Layer 2 of a small transformer language model trained on English Wikipedia (9 layers, counted from 0, width 64).
Take only the direct path to the model's output, skipping the later layers: a vector added to the residual stream pushes a token's score in proportion to its dot product with that token's output vector.

Output vectors of the tokens that the questions are about. A number n stands for (n - 500) times 0.0035.
"ction": 496 648 793 556 704 516 534 622 629 478 307 546 617 486 553 475 351 596 421 417 532 758 562 376 486 665 594 395 648 627 288 726 404 636 649 468 538 230 610 63 430 490 214 448 678 590 272 594 633 538 517 736 621 605 577 472 565 582 706 527 403 691 268 451
"ce": 611 483 645 327 531 882 337 603 592 402 265 563 524 468 413 279 493 772 539 526 410 612 600 453 715 436 390 209 636 575 279 475 339 595 404 372 483 462 433 283 539 462 404 469 552 763 375 388 366 532 840 624 495 660 729 622 419 564 374 523 733 500 312 462
"ire": 531 504 478 521 899 557 559 457 617 516 368 432 602 391 717 296 524 515 528 557 289 586 518 610 565 410 611 585 748 403 456 401 561 421 706 487 456 368 464 500 628 977 337 321 489 637 367 412 564 520 322 329 315 435 818 444 466 379 689 563 481 349 484 631
"ear": 662 289 536 547 364 539 380 489 426 287 364 182 687 394 750 610 608 404 448 625 627 379 601 537 496 539 393 439 564 454 495 578 831 493 487 500 376 209 491 478 546 528 575 610 473 626 571 627 522 547 680 660 153 622 807 608 618 775 504 510 476 292 283 588
"ord": 418 431 554 741 495 411 306 575 480 767 345 486 673 458 640 668 760 512 338 515 703 621 477 459 362 404 606 535 699 255 531 605 343 335 958 449 709 526 506 592 285 442 427 324 544 630 297 642 597 554 616 496 669 535 730 599 618 423 567 473 229 271 353 515
"ard": 444 225 603 619 633 435 623 572 482 565 480 508 719 402 566 571 401 557 452 412 508 489 314 600 315 500 573 569 531 365 514 733 691 500 414 504 553 320 260 485 381 500 323 726 500 529 630 497 480 389 452 425 241 644 625 772 667 657 543 542 580 269 301 443
"ate": 455 572 412 338 748 414 555 462 567 480 274 542 690 464 528 468 507 728 441 518 408 411 768 503 337 630 485 617 598 404 490 849 646 166 530 436 528 432 581 409 239 705 473 639 335 436 485 705 651 425 615 583 581 395 466 544 319 619 548 550 609 468 418 447
"ber": 346 416 466 500 337 761 610 783 652 635 316 508 552 461 572 482 476 548 604 517 645 642 376 538 377 183 360 539 450 339 314 852 572 412 286 458 602 322 536 442 554 845 420 395 384 620 567 562 491 351 508 365 562 364 542 474 414 630 809 518 463 455 333 430
" ": 467 664 488 586 441 469 599 572 514 444 714 562 426 571 334 611 581 406 398 455 460 414 463 589 544 453 546 554 408 720 506 482 412 572 408 492 503 604 464 629 567 352 597 610 531 490 409 371 468 506 407 424 451 551 412 467 452 457 414 480 591 667 575 621
"ary": 515 496 503 331 459 496 319 535 370 808 201 675 549 436 412 530 571 540 332 416 714 424 784 539 332 403 289 486 799 643 427 353 694 533 344 542 478 660 314 286 374 515 573 698 455 410 361 753 526 364 613 415 690 619 664 472 627 704 673 358 467 446 543 267
"ff": 336 564 637 449 625 779 191 449 520 610 303 401 425 392 336 656 387 449 601 493 735 451 261 457 591 465 512 356 565 314 327 564 375 757 602 848 580 310 535 302 342 656 243 276 631 472 408 459 415 489 585 474 562 641 700 582 372 741 581 461 476 510 521 522
"I": 503 417 599 438 473 518 333 580 403 679 343 580 541 487 430 160 343 485 482 425 540 415 548 504 419 277 533 428 460 514 545 353 420 675 604 608 541 701 507 382 523 437 433 428 494 640 518 527 632 599 527 480 291 506 629 503 622 560 571 500 304 521 636 544
"ab": 468 459 286 450 457 354 324 482 475 720 180 658 538 533 689 679 491 609 346 583 266 664 430 502 504 456 510 527 574 533 496 607 428 509 678 431 591 352 518 450 497 368 542 500 462 407 490 636 630 398 364 689 443 332 315 553 478 618 386 529 430 354 374 452
"ation": 518 666 224 688 344 461 504 395 550 409 267 618 573 409 659 320 447 671 209 457 366 385 592 520 376 626 539 573 746 396 460 534 809 433 352 399 447 557 630 341 264 321 606 564 411 446 473 693 554 356 662 730 569 571 548 716 477 521 671 656 535 589 528 439
"ran": 469 508 528 558 567 474 490 500 433 694 289 559 556 480 585 609 305 288 482 507 400 603 614 435 653 422 424 661 687 239 495 787 246 419 756 525 457 421 598 389 453 527 710 381 187 474 459 717 620 490 584 586 233 829 642 515 552 488 469 503 295 356 399 458
"os": 407 464 621 444 548 331 455 548 491 601 354 510 393 433 563 729 579 624 433 448 486 585 529 565 483 546 425 505 399 454 578 313 490 517 314 444 659 315 409 435 476 598 500 406 389 614 306 645 523 516 356 713 566 361 325 632 337 679 642 515 645 356 369 457
"es": 589 442 579 422 365 573 397 362 726 387 251 446 449 463 575 648 414 337 306 669 460 652 431 471 434 566 500 370 477 525 612 365 422 412 292 383 653 292 577 509 319 568 627 612 527 470 567 452 464 548 441 453 634 643 530 435 448 539 695 398 585 671 497 458

Each question shows what one neuron of this layer's MLP adds at an activation of 1. A number n stands for (n - 500) times 0.0034.

n12: 368 371 519 468 480 441 408 423 526 587 682 433 440 445 488 468 484 442 594 546 463 486 461 749 468 554 481 433 473 549 471 517 415 531 395 387 570 514 465 484 526 473 378 473 488 487 659 724 394 446 553 583 577 397 521 501 577 381 488 419 585 562 586 918
Which of these tokens does it push up most? " "

n186: 487 549 561 416 593 419 617 477 535 434 645 531 690 366 525 420 585 508 297 516 546 373 471 286 330 570 603 540 439 497 240 607 492 489 501 359 454 550 350 429 497 568 479 536 561 586 366 548 310 531 553 587 578 461 549 535 568 515 458 502 478 574 430 478
Which two tokens does it push up most, strongest first? "ction", "ate"

n62: 412 466 424 548 564 514 515 546 573 519 185 344 578 504 670 565 489 586 667 408 378 632 637 470 535 493 525 596 537 438 742 448 580 503 509 433 382 570 459 400 533 478 530 459 590 492 513 439 675 691 487 545 501 477 475 373 472 422 583 517 483 438 521 480
Pushed down most: " "

n48: 549 597 476 516 518 434 513 393 440 457 685 547 636 401 410 492 666 475 709 479 552 538 516 343 346 374 417 415 551 643 508 620 415 529 434 484 613 346 345 538 427 563 413 508 567 492 522 519 475 555 520 359 471 525 542 614 539 548 441 466 463 517 568 584
Pushed down most: "ation"

n106: 454 441 576 425 298 444 549 366 633 534 443 473 644 446 423 639 388 304 468 510 470 530 264 580 572 503 528 407 507 628 584 515 599 436 522 541 479 359 356 671 466 439 498 581 720 424 476 612 486 578 610 573 613 657 461 425 538 607 498 533 487 474 367 647
Which three tokens does it push up most, strongest first? "es", "ear", "ard"

n179: 453 508 564 512 523 440 654 553 460 575 648 394 411 397 494 433 400 448 506 526 539 477 502 536 556 463 437 552 458 579 599 562 576 482 606 501 470 412 545 539 538 353 590 526 441 457 432 402 655 414 488 361 394 533 552 560 457 354 411 742 596 565 405 446
Which of these tokens does it push up most? " "

n101: 382 487 664 536 520 443 533 370 562 584 544 448 570 604 519 573 588 469 512 492 438 387 419 546 636 420 411 559 399 425 610 554 677 429 602 695 445 599 544 479 545 409 320 597 593 484 541 526 502 544 452 592 523 611 647 512 551 624 510 515 524 616 557 531
Pushed down most: "ce"

n18: 545 463 624 462 501 332 671 543 571 519 654 445 417 462 462 636 421 536 347 501 579 521 517 394 472 480 533 450 379 413 702 495 565 607 536 611 451 487 427 439 388 475 614 309 439 560 583 451 459 497 455 501 495 486 335 459 327 489 555 402 577 473 465 598
Which of these tokens does it push up most? "os"

n125: 430 503 497 593 529 349 463 327 461 415 450 470 504 499 492 612 572 538 410 600 418 578 578 488 491 681 445 649 444 518 804 486 619 441 461 612 469 335 521 549 560 568 497 428 270 444 477 466 506 469 355 469 472 553 545 501 538 443 501 470 562 380 564 467
Which of these tokens does it push up most? "os"

n97: 494 457 409 654 618 573 532 561 422 356 589 527 387 384 471 499 459 599 479 632 621 548 558 648 528 549 523 500 579 465 640 485 499 530 483 559 507 476 322 516 569 571 366 429 536 491 432 539 526 560 623 491 408 658 693 621 475 421 481 487 476 393 442 638
Which of these tokens does it push up most? "ire"

n137: 429 482 588 440 575 283 417 636 474 439 458 615 488 515 478 441 459 471 143 539 353 430 420 546 457 491 397 505 405 489 397 482 434 589 524 526 361 575 447 585 609 430 524 509 509 499 528 347 605 601 543 510 430 578 498 436 553 393 423 523 521 700 471 532
Pushed down most: "ber"

n162: 498 575 570 479 460 591 525 472 379 476 754 545 416 576 389 415 605 472 390 455 449 525 482 668 546 471 444 459 485 501 150 583 432 380 520 503 503 572 552 375 438 527 427 457 595 468 475 461 363 544 471 404 333 648 479 664 590 367 581 526 575 604 465 638
Pushed down most: "ab"

n129: 450 475 500 557 495 461 343 586 508 416 424 699 443 412 632 444 604 591 439 453 585 573 400 475 336 357 604 606 463 385 435 614 470 645 544 583 642 596 582 672 465 362 559 466 444 501 536 561 481 523 585 377 628 579 542 339 544 500 481 390 503 492 534 630
Which of these tokens does it push up most? "ord"

n40: 541 587 631 453 386 507 498 613 509 508 269 444 448 291 463 597 514 487 667 543 336 631 658 527 487 584 501 503 546 647 422 591 555 528 438 584 441 456 311 498 546 433 463 567 527 725 538 404 536 569 501 529 495 493 531 536 445 637 430 480 399 649 547 479
Which two tokens does it push up most, strongest first? "ce", "ction"

n46: 481 441 513 512 511 495 550 398 606 459 645 492 385 528 471 490 494 497 518 348 422 426 393 446 383 504 483 628 501 511 532 577 521 258 397 418 327 510 502 574 672 477 422 590 518 676 451 408 556 395 610 559 596 549 499 507 443 459 470 461 423 336 537 352
Which of these tokens does it push up most? "ard"

n152: 595 607 498 549 576 629 612 659 620 345 521 415 467 292 533 506 584 474 437 530 547 554 431 369 396 455 652 568 456 410 279 477 645 543 437 524 453 546 538 461 453 661 570 472 467 533 424 555 506 459 469 425 438 670 479 506 385 378 669 522 580 479 544 672
Which of these tokens does it push up most? "ire"